Layer 8 of a small transformer language model trained on English Wikipedia (12 layers, counted from 0, width 64).
In attention head 1, each number of a token's query is one row of weights dot the token's vector x. The head spreads its attention over the tokens so far by the softmax of query dot key.

Query weights of the head. A number n stands for (n - 128) times 0.0085.
q0: 165, 109, 198, 118, 127, 165, 109, 176, 94, 165, 85, 52, 98, 116, 182, 89, 139, 92, 108, 79, 87, 146, 138, 136, 6, 120, 120, 143, 152, 130, 92, 153, 67, 70, 90, 142, 100, 163, 174, 156, 90, 126, 126, 47, 184, 172, 148, 87, 233, 118, 134, 207, 107, 101, 166, 79, 139, 74, 163, 202, 163, 176, 186, 55
q1: 131, 110, 151, 138, 122, 125, 115, 139, 117, 126, 165, 129, 113, 153, 110, 163, 110, 129, 173, 137, 129, 131, 142, 153, 149, 163, 138, 140, 118, 118, 129, 115, 149, 128, 147, 144, 142, 138, 153, 103, 144, 122, 118, 132, 118, 148, 133, 85, 100, 100, 130, 113, 121, 126, 102, 151, 137, 99, 149, 114, 141, 149, 141, 120
q2: 134, 147, 146, 132, 108, 122, 89, 154, 84, 116, 141, 123, 121, 112, 154, 130, 129, 116, 108, 131, 115, 136, 127, 108, 85, 152, 131, 131, 131, 135, 154, 149, 100, 141, 125, 129, 151, 130, 134, 126, 136, 135, 128, 90, 149, 147, 123, 115, 165, 124, 121, 115, 144, 122, 146, 106, 132, 108, 121, 164, 137, 148, 162, 133
q3: 111, 108, 136, 139, 119, 172, 127, 129, 116, 140, 110, 149, 151, 173, 147, 140, 118, 105, 117, 89, 150, 99, 134, 135, 94, 127, 117, 137, 147, 140, 128, 137, 123, 126, 132, 145, 119, 129, 123, 112, 119, 139, 109, 154, 130, 112, 129, 160, 122, 92, 96, 155, 120, 124, 138, 140, 138, 102, 139, 157, 113, 126, 111, 122
q4: 131, 126, 113, 150, 122, 158, 147, 124, 94, 106, 154, 141, 117, 86, 158, 123, 151, 136, 137, 135, 150, 104, 123, 116, 131, 122, 122, 95, 114, 142, 100, 143, 141, 110, 113, 150, 137, 133, 142, 113, 168, 117, 120, 124, 130, 131, 143, 131, 115, 112, 137, 111, 120, 107, 174, 118, 95, 111, 137, 98, 118, 112, 134, 145
q5: 88, 120, 189, 94, 69, 78, 110, 145, 108, 128, 173, 130, 177, 119, 153, 134, 162, 96, 120, 115, 130, 136, 151, 61, 125, 117, 120, 124, 175, 92, 185, 129, 104, 110, 135, 135, 118, 130, 144, 164, 115, 129, 159, 108, 136, 162, 115, 117, 129, 154, 144, 137, 148, 118, 90, 133, 92, 98, 134, 145, 149, 160, 126, 137
q6: 121, 52, 124, 106, 147, 118, 164, 148, 150, 88, 139, 106, 122, 57, 180, 150, 155, 141, 157, 125, 157, 114, 123, 163, 102, 134, 96, 139, 152, 102, 177, 118, 94, 199, 119, 98, 145, 132, 149, 110, 147, 153, 105, 108, 97, 100, 120, 191, 97, 158, 178, 139, 109, 149, 183, 120, 127, 153, 118, 102, 95, 111, 69, 127
q7: 109, 184, 135, 145, 128, 143, 100, 179, 147, 136, 142, 154, 96, 128, 144, 141, 157, 126, 136, 116, 168, 95, 127, 97, 170, 171, 123, 91, 123, 126, 107, 148, 157, 131, 131, 132, 191, 123, 104, 130, 110, 134, 103, 141, 140, 141, 74, 113, 87, 150, 97, 86, 137, 118, 158, 134, 94, 104, 141, 118, 83, 125, 129, 80
q8: 116, 109, 126, 134, 167, 132, 147, 151, 103, 124, 127, 153, 88, 118, 150, 116, 122, 59, 98, 134, 131, 104, 106, 100, 103, 123, 66, 159, 160, 134, 124, 117, 100, 140, 122, 134, 135, 183, 119, 130, 141, 142, 119, 43, 108, 123, 123, 138, 154, 119, 119, 148, 135, 90, 147, 121, 136, 152, 133, 191, 142, 174, 140, 98
q9: 121, 143, 86, 150, 139, 99, 117, 114, 139, 128, 168, 177, 179, 127, 136, 122, 131, 146, 122, 99, 98, 95, 141, 166, 148, 112, 139, 102, 100, 136, 120, 130, 171, 143, 159, 146, 155, 103, 112, 107, 111, 143, 97, 151, 149, 114, 96, 149, 126, 182, 135, 90, 143, 156, 119, 119, 150, 146, 147, 109, 111, 73, 106, 144
q10: 130, 126, 111, 115, 106, 139, 125, 114, 102, 156, 149, 105, 107, 146, 180, 125, 130, 151, 127, 128, 73, 176, 143, 111, 133, 118, 153, 128, 116, 144, 161, 159, 132, 164, 159, 119, 122, 151, 157, 107, 95, 133, 144, 94, 104, 128, 122, 134, 168, 141, 102, 170, 152, 107, 124, 89, 92, 82, 138, 127, 83, 125, 145, 107
q11: 170, 105, 156, 126, 107, 112, 113, 163, 154, 102, 114, 117, 130, 130, 108, 67, 137, 98, 116, 87, 139, 137, 127, 143, 107, 173, 100, 78, 141, 113, 145, 152, 131, 75, 118, 123, 141, 142, 142, 154, 135, 57, 86, 76, 145, 153, 146, 121, 96, 161, 153, 124, 158, 149, 96, 107, 161, 94, 193, 140, 150, 199, 157, 94
q12: 92, 100, 114, 146, 102, 145, 140, 162, 183, 105, 154, 184, 122, 99, 99, 117, 154, 96, 112, 118, 159, 152, 69, 167, 117, 125, 92, 81, 135, 158, 148, 124, 179, 108, 120, 110, 119, 179, 186, 142, 89, 105, 160, 181, 94, 73, 119, 129, 81, 136, 168, 127, 143, 159, 124, 119, 136, 133, 131, 128, 128, 87, 69, 144
q13: 158, 92, 94, 148, 171, 94, 139, 128, 161, 108, 138, 136, 119, 185, 123, 143, 102, 149, 123, 128, 120, 113, 145, 116, 151, 95, 135, 80, 115, 135, 126, 81, 123, 142, 156, 104, 131, 134, 121, 184, 171, 93, 101, 124, 163, 79, 111, 96, 134, 94, 108, 125, 131, 70, 118, 155, 116, 137, 118, 79, 71, 120, 174, 146
q14: 94, 147, 140, 154, 159, 73, 113, 111, 113, 130, 158, 110, 175, 134, 157, 120, 151, 116, 131, 143, 153, 92, 106, 85, 115, 145, 126, 69, 107, 96, 162, 171, 144, 124, 152, 114, 143, 173, 134, 162, 162, 172, 181, 90, 130, 140, 128, 139, 110, 137, 70, 123, 172, 145, 88, 128, 112, 116, 44, 133, 199, 101, 107, 93
q15: 94, 101, 168, 124, 102, 187, 120, 158, 85, 124, 144, 101, 133, 56, 140, 132, 156, 95, 94, 104, 135, 115, 99, 127, 99, 107, 124, 132, 204, 152, 110, 149, 82, 156, 115, 109, 102, 122, 135, 236, 121, 133, 67, 149, 159, 108, 127, 69, 138, 104, 121, 186, 128, 94, 136, 116, 147, 122, 133, 205, 125, 124, 166, 82
q16: 143, 133, 112, 129, 126, 143, 125, 128, 124, 132, 138, 118, 127, 110, 147, 117, 118, 116, 110, 104, 127, 123, 136, 133, 119, 122, 115, 123, 131, 141, 107, 132, 129, 132, 130, 138, 119, 132, 121, 121, 144, 130, 120, 122, 129, 140, 122, 125, 135, 133, 132, 122, 120, 117, 141, 122, 138, 125, 115, 134, 122, 128, 132, 128
q17: 162, 132, 162, 119, 107, 134, 119, 149, 73, 190, 85, 95, 98, 116, 152, 92, 149, 130, 98, 70, 95, 135, 154, 131, 68, 124, 92, 136, 112, 137, 130, 159, 98, 89, 77, 139, 110, 145, 157, 158, 118, 116, 125, 82, 126, 140, 160, 145, 187, 130, 120, 176, 113, 107, 148, 58, 128, 106, 127, 170, 153, 139, 167, 101
q18: 168, 125, 138, 152, 124, 133, 167, 144, 94, 114, 137, 98, 110, 139, 147, 99, 156, 115, 126, 130, 74, 130, 134, 111, 83, 124, 143, 140, 162, 134, 115, 139, 110, 109, 128, 121, 121, 138, 123, 121, 114, 129, 157, 92, 124, 168, 135, 115, 146, 178, 139, 171, 117, 118, 128, 104, 130, 145, 168, 168, 114, 136, 167, 84
q19: 106, 162, 90, 138, 145, 121, 170, 99, 157, 100, 137, 156, 147, 132, 92, 171, 125, 160, 132, 151, 139, 119, 120, 133, 170, 91, 107, 116, 129, 115, 137, 90, 153, 165, 120, 106, 144, 127, 114, 88, 165, 109, 115, 177, 109, 95, 138, 149, 108, 149, 147, 123, 151, 140, 92, 153, 111, 142, 116, 83, 106, 102, 85, 138
q20: 114, 144, 149, 100, 104, 142, 101, 132, 80, 165, 102, 108, 87, 111, 152, 117, 133, 129, 140, 119, 138, 100, 145, 136, 112, 114, 117, 126, 128, 115, 133, 137, 83, 139, 146, 137, 164, 145, 167, 102, 86, 143, 91, 93, 147, 154, 145, 152, 134, 135, 137, 157, 128, 110, 138, 90, 149, 88, 181, 144, 137, 135, 156, 66
q21: 108, 72, 145, 101, 108, 133, 161, 130, 89, 147, 122, 146, 129, 122, 103, 132, 152, 117, 122, 127, 139, 133, 162, 96, 147, 114, 137, 116, 145, 142, 86, 116, 99, 118, 100, 148, 136, 156, 143, 112, 137, 125, 144, 133, 115, 116, 136, 135, 166, 128, 122, 108, 74, 121, 108, 111, 106, 128, 94, 144, 179, 129, 124, 129
q22: 133, 95, 175, 123, 122, 67, 122, 141, 129, 121, 126, 157, 124, 63, 134, 114, 126, 111, 79, 129, 135, 123, 144, 161, 151, 125, 178, 134, 168, 156, 137, 144, 137, 151, 166, 148, 123, 158, 146, 86, 131, 133, 119, 122, 124, 108, 117, 178, 78, 133, 106, 101, 123, 171, 92, 171, 166, 116, 153, 94, 117, 94, 153, 159
q23: 102, 153, 118, 117, 123, 143, 133, 118, 104, 110, 100, 135, 110, 146, 206, 146, 140, 185, 122, 68, 71, 178, 133, 88, 110, 136, 77, 150, 159, 84, 169, 124, 121, 142, 100, 113, 106, 102, 89, 143, 131, 122, 106, 129, 175, 129, 171, 178, 125, 144, 113, 136, 68, 105, 125, 89, 158, 139, 125, 144, 117, 162, 126, 91
q24: 126, 168, 126, 125, 164, 148, 135, 114, 162, 144, 119, 121, 102, 86, 161, 128, 133, 201, 166, 114, 135, 119, 137, 121, 116, 112, 140, 114, 137, 73, 113, 105, 130, 145, 125, 143, 109, 142, 146, 148, 117, 112, 125, 167, 110, 127, 168, 155, 86, 97, 86, 108, 130, 163, 125, 132, 116, 137, 116, 132, 102, 102, 114, 147
q25: 85, 142, 84, 89, 100, 130, 127, 113, 132, 144, 132, 119, 114, 109, 173, 89, 133, 84, 106, 92, 118, 122, 80, 89, 166, 85, 156, 134, 131, 158, 151, 141, 142, 164, 157, 131, 118, 116, 117, 119, 158, 97, 124, 138, 114, 113, 171, 155, 134, 201, 110, 123, 138, 139, 129, 103, 103, 105, 124, 96, 83, 167, 125, 146
q26: 97, 143, 93, 123, 152, 91, 150, 113, 178, 123, 134, 145, 124, 123, 117, 151, 120, 113, 115, 153, 159, 130, 144, 127, 180, 113, 178, 117, 102, 120, 97, 90, 182, 141, 116, 87, 153, 116, 74, 129, 204, 139, 135, 179, 141, 107, 168, 95, 64, 124, 137, 121, 118, 121, 138, 163, 91, 149, 90, 92, 89, 132, 101, 147
q27: 102, 142, 92, 161, 127, 109, 116, 152, 115, 111, 175, 141, 149, 98, 92, 191, 92, 162, 159, 138, 129, 114, 59, 144, 197, 121, 96, 107, 132, 98, 158, 132, 139, 166, 132, 111, 139, 105, 75, 100, 212, 138, 103, 140, 102, 87, 116, 180, 43, 144, 125, 71, 152, 136, 97, 178, 106, 173, 152, 81, 101, 127, 93, 164
q28: 121, 145, 95, 173, 92, 80, 117, 121, 130, 100, 172, 134, 134, 129, 110, 151, 133, 117, 93, 114, 148, 143, 186, 163, 160, 103, 135, 74, 122, 141, 116, 86, 122, 132, 144, 9, 145, 132, 96, 144, 186, 115, 97, 114, 25, 174, 109, 143, 136, 145, 73, 142, 185, 142, 140, 81, 115, 176, 116, 141, 100, 157, 136, 131
q29: 128, 118, 139, 140, 148, 60, 129, 103, 139, 92, 135, 113, 95, 135, 133, 121, 123, 142, 151, 129, 153, 113, 99, 141, 138, 146, 80, 135, 120, 137, 141, 129, 136, 112, 133, 136, 41, 182, 86, 119, 145, 109, 105, 73, 149, 161, 127, 66, 174, 83, 156, 150, 99, 133, 161, 138, 129, 141, 200, 181, 102, 93, 144, 119
q30: 143, 116, 121, 173, 116, 147, 141, 133, 149, 138, 106, 131, 148, 123, 149, 154, 145, 118, 111, 132, 119, 89, 150, 149, 116, 135, 144, 163, 98, 149, 223, 111, 91, 127, 110, 126, 123, 136, 146, 167, 151, 89, 144, 139, 165, 156, 170, 185, 123, 139, 105, 147, 107, 76, 160, 155, 147, 128, 174, 111, 171, 115, 137, 148
q31: 137, 128, 140, 169, 121, 156, 51, 148, 72, 129, 64, 136, 62, 91, 141, 105, 135, 83, 139, 64, 132, 115, 152, 93, 88, 93, 91, 63, 168, 182, 121, 129, 84, 64, 114, 138, 123, 148, 141, 132, 100, 147, 183, 100, 158, 137, 119, 110, 180, 117, 135, 123, 111, 165, 124, 110, 118, 149, 118, 141, 110, 136, 152, 113

Each question shows a short text with each token's key, already scaled and adjusted for position as the last token sees it. A number n stands for (n - 128) times 0.017.

Then comes the last token's vector x. A number n stands for (n - 128) times 0.024.

0 "es": 111, 128, 115, 148, 126, 115, 137, 123, 156, 159, 201, 176, 124, 124, 131, 155, 91, 148, 145, 137, 119, 137, 113, 112, 152, 90, 162, 131, 97, 133, 140, 169
1 " B": 188, 87, 96, 142, 121, 109, 139, 105, 148, 160, 220, 195, 96, 95, 128, 167, 62, 162, 138, 164, 105, 146, 134, 89, 142, 81, 152, 99, 90, 137, 138, 178
2 "ury": 208, 92, 113, 148, 114, 108, 128, 120, 155, 181, 188, 189, 103, 108, 126, 176, 142, 119, 129, 143, 110, 134, 124, 121, 145, 88, 148, 102, 97, 131, 141, 175
3 ",": 141, 103, 113, 137, 122, 109, 136, 124, 154, 178, 185, 156, 126, 121, 128, 138, 137, 133, 126, 141, 116, 136, 110, 116, 146, 85, 167, 129, 89, 135, 125, 166
4 " K": 83, 101, 96, 124, 130, 109, 156, 121, 150, 157, 219, 214, 92, 94, 117, 164, 206, 72, 111, 173, 96, 127, 127, 98, 132, 73, 143, 117, 95, 137, 128, 193
5 "C": 35, 129, 106, 128, 131, 113, 135, 119, 164, 151, 203, 213, 110, 84, 137, 163, 126, 87, 110, 170, 107, 138, 129, 95, 155, 92, 148, 112, 94, 136, 129, 195
6 " (": 97, 141, 100, 124, 125, 109, 134, 123, 154, 158, 186, 169, 116, 108, 123, 148, 93, 103, 106, 155, 95, 146, 107, 107, 152, 84, 161, 112, 91, 141, 128, 181
x: 107, 137, 96, 118, 158, 121, 144, 162, 140, 159, 138, 124, 95, 152, 149, 180, 129, 160, 99, 86, 134, 137, 139, 134, 106, 127, 172, 105, 131, 82, 111, 109, 143, 132, 156, 132, 124, 117, 151, 137, 151, 108, 160, 92, 123, 68, 134, 126, 129, 151, 161, 86, 74, 128, 160, 181, 71, 88, 128, 190, 85, 122, 118, 152
Which token does the last token look at most, and with what share of its attention? 3 ",", with about 50%

0 "ol": 109, 121, 102, 152, 120, 120, 126, 104, 157, 154, 218, 196, 99, 99, 137, 187, 44, 169, 146, 143, 114, 133, 105, 104, 152, 89, 163, 114, 85, 130, 143, 169
1 "it": 171, 113, 106, 156, 138, 111, 131, 107, 161, 154, 205, 171, 108, 111, 137, 180, 84, 150, 132, 144, 133, 139, 113, 106, 161, 102, 162, 124, 85, 141, 139, 160
2 "ical": 160, 110, 114, 143, 135, 125, 130, 118, 158, 169, 182, 169, 126, 121, 137, 163, 132, 131, 143, 148, 135, 147, 117, 115, 152, 98, 162, 128, 102, 134, 133, 149
3 " c": 153, 83, 96, 140, 110, 116, 134, 107, 158, 155, 213, 185, 103, 95, 130, 154, 192, 115, 129, 160, 106, 148, 134, 94, 160, 102, 157, 109, 89, 129, 143, 154
4 "areer": 107, 98, 111, 152, 136, 115, 128, 127, 160, 174, 194, 173, 105, 110, 120, 170, 173, 106, 127, 160, 112, 137, 121, 106, 158, 97, 165, 116, 93, 133, 140, 162
5 "==\n": 115, 117, 116, 134, 127, 110, 142, 130, 148, 170, 176, 150, 126, 123, 125, 129, 134, 114, 126, 142, 115, 135, 117, 125, 147, 94, 166, 127, 82, 139, 134, 169
6 "B": 68, 162, 117, 118, 133, 104, 147, 111, 161, 156, 220, 202, 104, 86, 130, 177, 37, 85, 87, 165, 97, 140, 134, 91, 138, 77, 148, 106, 93, 137, 137, 198
x: 90, 136, 60, 154, 162, 113, 110, 208, 129, 154, 147, 176, 84, 121, 124, 166, 114, 161, 143, 118, 127, 133, 138, 119, 107, 147, 154, 107, 120, 94, 131, 119, 127, 108, 140, 133, 121, 128, 126, 139, 157, 111, 142, 112, 153, 66, 102, 106, 186, 149, 123, 121, 92, 116, 70, 130, 98, 131, 162, 127, 133, 126, 59, 137
To which token does the last token give the most attention? 5 "==\n"

0 "p": 116, 120, 95, 158, 117, 129, 139, 111, 158, 158, 216, 196, 120, 91, 132, 165, 54, 158, 160, 141, 132, 142, 124, 111, 155, 86, 150, 112, 93, 136, 142, 168
1 "is": 175, 115, 92, 151, 119, 125, 123, 121, 156, 155, 200, 177, 114, 106, 128, 177, 79, 134, 129, 146, 128, 151, 115, 112, 150, 93, 159, 118, 92, 131, 137, 163
2 "od": 206, 108, 93, 149, 141, 124, 138, 115, 149, 140, 209, 184, 112, 93, 129, 179, 141, 135, 120, 145, 112, 135, 112, 111, 169, 100, 160, 126, 88, 139, 135, 180
3 "e": 147, 99, 108, 153, 129, 134, 131, 116, 148, 152, 199, 189, 113, 118, 129, 166, 195, 120, 121, 149, 116, 135, 112, 107, 139, 94, 152, 115, 93, 120, 137, 166
4 " ": 105, 108, 100, 136, 129, 108, 132, 121, 150, 155, 199, 168, 113, 117, 115, 156, 177, 103, 119, 153, 116, 142, 119, 95, 155, 93, 160, 109, 83, 135, 131, 178
5 "2": 109, 134, 116, 131, 122, 128, 122, 122, 143, 159, 163, 173, 123, 115, 122, 141, 136, 113, 123, 144, 129, 130, 130, 106, 155, 111, 152, 131, 95, 128, 129, 165
6 " |": 111, 135, 121, 116, 126, 100, 141, 117, 152, 170, 189, 169, 122, 112, 124, 134, 126, 107, 106, 145, 118, 129, 112, 117, 151, 92, 166, 129, 85, 134, 137, 157
x: 103, 151, 125, 139, 149, 120, 170, 151, 143, 125, 133, 98, 104, 115, 156, 182, 120, 135, 125, 85, 115, 117, 136, 176, 139, 131, 166, 98, 100, 59, 126, 107, 152, 116, 143, 118, 117, 167, 126, 132, 121, 133, 165, 110, 121, 13, 104, 130, 167, 146, 154, 95, 111, 121, 158, 160, 94, 144, 141, 151, 116, 140, 106, 118
To which token does the last token give the most attention? 6 " |"

0 "ild": 110, 118, 107, 156, 124, 114, 130, 109, 161, 170, 205, 185, 111, 105, 133, 185, 54, 155, 144, 140, 112, 146, 121, 109, 156, 98, 155, 117, 98, 138, 141, 172
1 "are": 169, 116, 111, 159, 127, 128, 123, 122, 152, 162, 207, 173, 110, 122, 127, 166, 83, 150, 128, 135, 116, 138, 117, 108, 151, 99, 160, 121, 102, 121, 135, 170
2 ",": 140, 110, 113, 140, 120, 111, 135, 124, 153, 176, 183, 153, 128, 123, 129, 137, 121, 146, 132, 137, 117, 137, 111, 117, 146, 86, 167, 130, 89, 134, 125, 165
3 " I": 156, 77, 97, 128, 129, 120, 130, 121, 146, 151, 196, 197, 105, 107, 134, 159, 189, 109, 119, 155, 102, 130, 120, 94, 138, 75, 143, 117, 85, 125, 125, 171
4 "re": 69, 110, 106, 143, 128, 104, 144, 118, 152, 145, 205, 178, 92, 100, 124, 172, 197, 105, 112, 159, 99, 127, 106, 111, 133, 75, 146, 107, 85, 118, 169, 178
5 "land": 43, 126, 138, 135, 151, 120, 137, 129, 171, 159, 204, 191, 96, 114, 138, 190, 126, 81, 105, 165, 103, 134, 112, 104, 141, 77, 155, 103, 98, 128, 134, 182
6 " on": 98, 153, 123, 116, 138, 90, 135, 107, 160, 167, 178, 176, 116, 111, 138, 158, 114, 104, 95, 155, 115, 123, 118, 107, 141, 82, 171, 109, 93, 155, 142, 164
x: 139, 140, 166, 125, 148, 140, 168, 162, 149, 137, 162, 128, 94, 125, 150, 201, 139, 136, 140, 127, 127, 115, 120, 176, 76, 122, 160, 120, 80, 69, 130, 141, 125, 106, 125, 115, 142, 159, 141, 152, 159, 100, 156, 127, 131, 60, 93, 148, 159, 149, 143, 84, 123, 103, 137, 179, 69, 131, 120, 117, 74, 168, 104, 144
To which token does the last token give the most attention? 2 ","

0 "uch": 103, 113, 113, 162, 127, 120, 133, 117, 157, 165, 200, 185, 100, 100, 144, 175, 43, 149, 137, 117, 128, 148, 129, 97, 153, 110, 146, 121, 114, 130, 138, 172
1 " as": 152, 109, 117, 139, 102, 102, 129, 114, 160, 159, 195, 174, 119, 101, 135, 147, 91, 175, 138, 147, 95, 127, 116, 104, 146, 89, 166, 117, 93, 149, 144, 163
2 " \"": 183, 100, 95, 148, 121, 108, 132, 116, 157, 148, 182, 163, 103, 110, 116, 162, 123, 129, 134, 140, 105, 143, 121, 102, 156, 106, 160, 129, 80, 148, 141, 172
3 "M": 170, 89, 87, 149, 109, 116, 149, 120, 150, 149, 218, 193, 107, 96, 121, 165, 215, 112, 118, 163, 104, 144, 125, 97, 153, 94, 143, 110, 85, 133, 133, 194
4 "y": 69, 110, 88, 149, 117, 140, 145, 107, 153, 157, 198, 206, 100, 88, 144, 186, 205, 85, 119, 180, 101, 137, 133, 98, 157, 83, 146, 112, 85, 141, 143, 188
5 " B": 23, 127, 111, 123, 128, 103, 136, 107, 148, 160, 223, 200, 98, 92, 128, 171, 128, 72, 98, 167, 100, 138, 135, 87, 146, 86, 148, 95, 88, 137, 139, 184
6 "o": 81, 140, 122, 125, 131, 110, 119, 109, 138, 160, 206, 207, 106, 94, 124, 182, 39, 88, 98, 161, 97, 132, 128, 96, 131, 90, 148, 92, 96, 129, 134, 167
x: 116, 134, 97, 169, 158, 85, 111, 180, 162, 137, 139, 164, 99, 118, 135, 185, 97, 132, 123, 150, 116, 84, 174, 126, 120, 129, 164, 124, 106, 90, 157, 90, 137, 133, 117, 132, 150, 111, 116, 146, 115, 152, 129, 174, 105, 60, 139, 104, 108, 125, 126, 111, 55, 143, 104, 166, 131, 150, 120, 78, 110, 135, 157, 143
To which token does the last token give the most attention? 5 " B"

0 "op": 111, 123, 99, 155, 125, 121, 127, 114, 160, 157, 199, 180, 125, 101, 133, 174, 71, 148, 157, 132, 120, 137, 121, 122, 163, 106, 160, 118, 92, 126, 131, 174
1 ",": 131, 123, 115, 142, 119, 110, 134, 124, 153, 175, 185, 154, 128, 122, 128, 138, 113, 153, 137, 136, 117, 137, 110, 117, 146, 86, 166, 129, 88, 134, 126, 166
2 "\"": 176, 101, 103, 153, 119, 103, 139, 120, 170, 162, 185, 177, 105, 112, 129, 158, 126, 132, 135, 138, 112, 136, 122, 111, 145, 89, 155, 122, 102, 136, 143, 162
3 " W": 165, 88, 96, 138, 120, 113, 151, 119, 144, 152, 236, 202, 108, 105, 117, 171, 221, 108, 126, 169, 104, 144, 121, 99, 151, 93, 145, 105, 87, 138, 136, 183
4 "il": 59, 116, 87, 122, 134, 109, 143, 94, 163, 148, 217, 209, 90, 82, 140, 186, 216, 80, 103, 167, 88, 138, 120, 120, 129, 62, 166, 94, 83, 123, 149, 193
5 "son": 38, 125, 131, 139, 129, 122, 137, 134, 161, 172, 212, 197, 86, 92, 136, 176, 126, 84, 111, 162, 106, 132, 127, 106, 145, 80, 160, 113, 77, 141, 145, 182
6 " is": 102, 130, 111, 124, 147, 112, 137, 131, 160, 153, 195, 192, 109, 114, 141, 166, 89, 88, 113, 164, 93, 138, 112, 96, 157, 82, 166, 123, 105, 139, 147, 170
x: 130, 138, 144, 108, 128, 114, 157, 170, 161, 166, 131, 138, 103, 123, 142, 175, 129, 146, 139, 108, 113, 76, 175, 135, 117, 172, 152, 123, 114, 88, 86, 120, 171, 132, 178, 87, 116, 142, 131, 140, 161, 158, 175, 105, 110, 53, 121, 164, 183, 142, 128, 83, 117, 130, 160, 154, 78, 120, 133, 161, 105, 132, 126, 135
To which token does the last token give the most attention? 1 ","

0 " c": 111, 119, 109, 157, 102, 116, 134, 104, 158, 157, 219, 191, 96, 89, 129, 160, 49, 181, 154, 156, 109, 148, 133, 91, 159, 99, 156, 105, 87, 134, 144, 163
1 "areer": 168, 100, 115, 169, 131, 119, 125, 124, 165, 172, 201, 184, 98, 100, 120, 178, 73, 162, 138, 147, 107, 138, 124, 102, 159, 100, 167, 110, 92, 135, 144, 165
2 " as": 171, 83, 116, 135, 105, 103, 127, 111, 162, 149, 194, 176, 115, 98, 134, 151, 133, 163, 142, 157, 86, 122, 114, 104, 149, 98, 171, 112, 98, 149, 148, 159
3 " an": 151, 94, 102, 143, 122, 117, 148, 116, 165, 150, 197, 181, 119, 114, 132, 166, 175, 116, 129, 150, 96, 136, 118, 120, 156, 92, 167, 128, 85, 138, 152, 173
4 " ar": 84, 88, 112, 121, 129, 124, 143, 113, 158, 152, 191, 196, 110, 99, 125, 175, 174, 98, 118, 161, 102, 145, 111, 93, 145, 94, 161, 120, 97, 137, 139, 164
5 "t": 53, 136, 101, 130, 130, 111, 148, 111, 167, 144, 209, 185, 98, 89, 139, 169, 121, 86, 114, 169, 117, 138, 133, 95, 148, 75, 166, 114, 104, 140, 152, 175
6 "ist": 93, 158, 128, 118, 149, 97, 132, 124, 178, 164, 183, 185, 111, 86, 130, 182, 63, 105, 111, 173, 134, 147, 122, 94, 165, 94, 157, 106, 108, 139, 148, 180
x: 123, 136, 115, 148, 105, 107, 133, 180, 201, 110, 99, 138, 145, 130, 150, 168, 161, 132, 158, 121, 128, 64, 109, 173, 118, 131, 165, 123, 123, 105, 128, 101, 183, 116, 142, 88, 105, 91, 119, 115, 191, 99, 149, 150, 128, 66, 91, 130, 155, 114, 142, 104, 128, 139, 135, 135, 66, 132, 152, 122, 112, 118, 68, 198
Which two tokens does the last token look at most, in order? 5 "t", 4 " ar"

0 " pro": 108, 136, 117, 168, 108, 115, 112, 105, 145, 155, 203, 184, 105, 103, 125, 170, 64, 175, 164, 156, 90, 128, 123, 87, 147, 104, 145, 117, 95, 140, 153, 169
1 "du": 193, 84, 110, 155, 120, 118, 133, 112, 167, 150, 181, 204, 91, 96, 141, 188, 68, 151, 141, 151, 111, 146, 105, 97, 158, 96, 165, 106, 76, 136, 146, 168
2 "ce": 195, 98, 116, 151, 117, 119, 122, 117, 160, 147, 197, 166, 99, 109, 132, 163, 144, 137, 132, 140, 111, 133, 118, 116, 154, 104, 149, 119, 109, 122, 144, 155
3 " \"": 161, 102, 91, 141, 122, 108, 130, 115, 155, 148, 185, 163, 101, 111, 120, 165, 173, 115, 125, 146, 104, 143, 120, 98, 158, 114, 161, 128, 82, 144, 142, 173
4 "F": 77, 98, 105, 127, 120, 107, 130, 120, 139, 156, 215, 184, 99, 97, 122, 173, 205, 92, 109, 169, 104, 135, 138, 93, 134, 100, 145, 114, 88, 137, 145, 180
5 "ind": 29, 124, 114, 122, 126, 112, 145, 119, 167, 174, 208, 204, 96, 94, 142, 175, 127, 81, 105, 155, 92, 130, 131, 99, 135, 92, 134, 118, 104, 148, 128, 170
6 " Y": 69, 162, 134, 122, 133, 106, 149, 113, 149, 164, 220, 209, 94, 96, 130, 172, 39, 75, 102, 164, 93, 113, 122, 88, 142, 93, 129, 104, 91, 133, 143, 175
x: 124, 127, 69, 142, 152, 126, 83, 208, 159, 133, 126, 102, 97, 119, 81, 204, 111, 128, 119, 117, 105, 117, 147, 109, 105, 109, 171, 111, 106, 95, 119, 105, 143, 119, 133, 142, 154, 157, 110, 127, 114, 111, 155, 133, 129, 72, 151, 133, 163, 133, 123, 98, 86, 118, 78, 85, 81, 126, 153, 141, 125, 127, 83, 151
To which token does the last token give the most attention? 3 " \""

0 " A": 108, 122, 115, 163, 105, 110, 127, 112, 165, 156, 216, 194, 96, 104, 123, 182, 39, 184, 154, 154, 101, 135, 121, 101, 159, 87, 161, 104, 80, 128, 140, 177
1 "th": 196, 72, 97, 164, 125, 108, 148, 96, 173, 156, 207, 217, 91, 80, 137, 185, 64, 144, 151, 183, 120, 127, 118, 96, 147, 82, 144, 120, 113, 140, 142, 199
2 "ab": 227, 74, 87, 156, 131, 112, 140, 113, 170, 160, 218, 213, 104, 85, 131, 181, 153, 130, 141, 158, 110, 138, 129, 101, 158, 62, 154, 91, 98, 133, 151, 190
3 "as": 153, 105, 100, 141, 126, 112, 139, 124, 151, 156, 226, 193, 95, 91, 134, 170, 209, 110, 123, 158, 124, 132, 119, 101, 156, 96, 171, 103, 94, 127, 143, 183
4 "c": 73, 92, 98, 121, 129, 114, 140, 106, 150, 150, 225, 208, 106, 68, 154, 155, 188, 87, 117, 156, 105, 135, 109, 98, 152, 86, 157, 106, 93, 116, 147, 167
5 "a": 67, 114, 120, 136, 131, 115, 127, 127, 142, 160, 197, 178, 122, 114, 136, 174, 119, 104, 102, 147, 110, 126, 117, 108, 134, 98, 148, 104, 95, 115, 126, 158
6 " from": 107, 132, 127, 133, 125, 95, 134, 118, 155, 167, 177, 163, 136, 115, 132, 144, 121, 97, 106, 137, 111, 122, 123, 112, 142, 92, 171, 118, 99, 144, 136, 155
x: 127, 142, 170, 125, 146, 126, 149, 146, 140, 158, 141, 142, 102, 109, 136, 204, 109, 125, 132, 105, 84, 104, 107, 190, 102, 133, 177, 102, 89, 64, 117, 117, 127, 120, 131, 99, 136, 98, 132, 137, 123, 108, 150, 115, 101, 41, 98, 144, 163, 148, 117, 100, 122, 98, 155, 170, 82, 128, 125, 133, 107, 148, 117, 114
Which two tokens does the last token look at most, in order? 6 " from", 5 "a"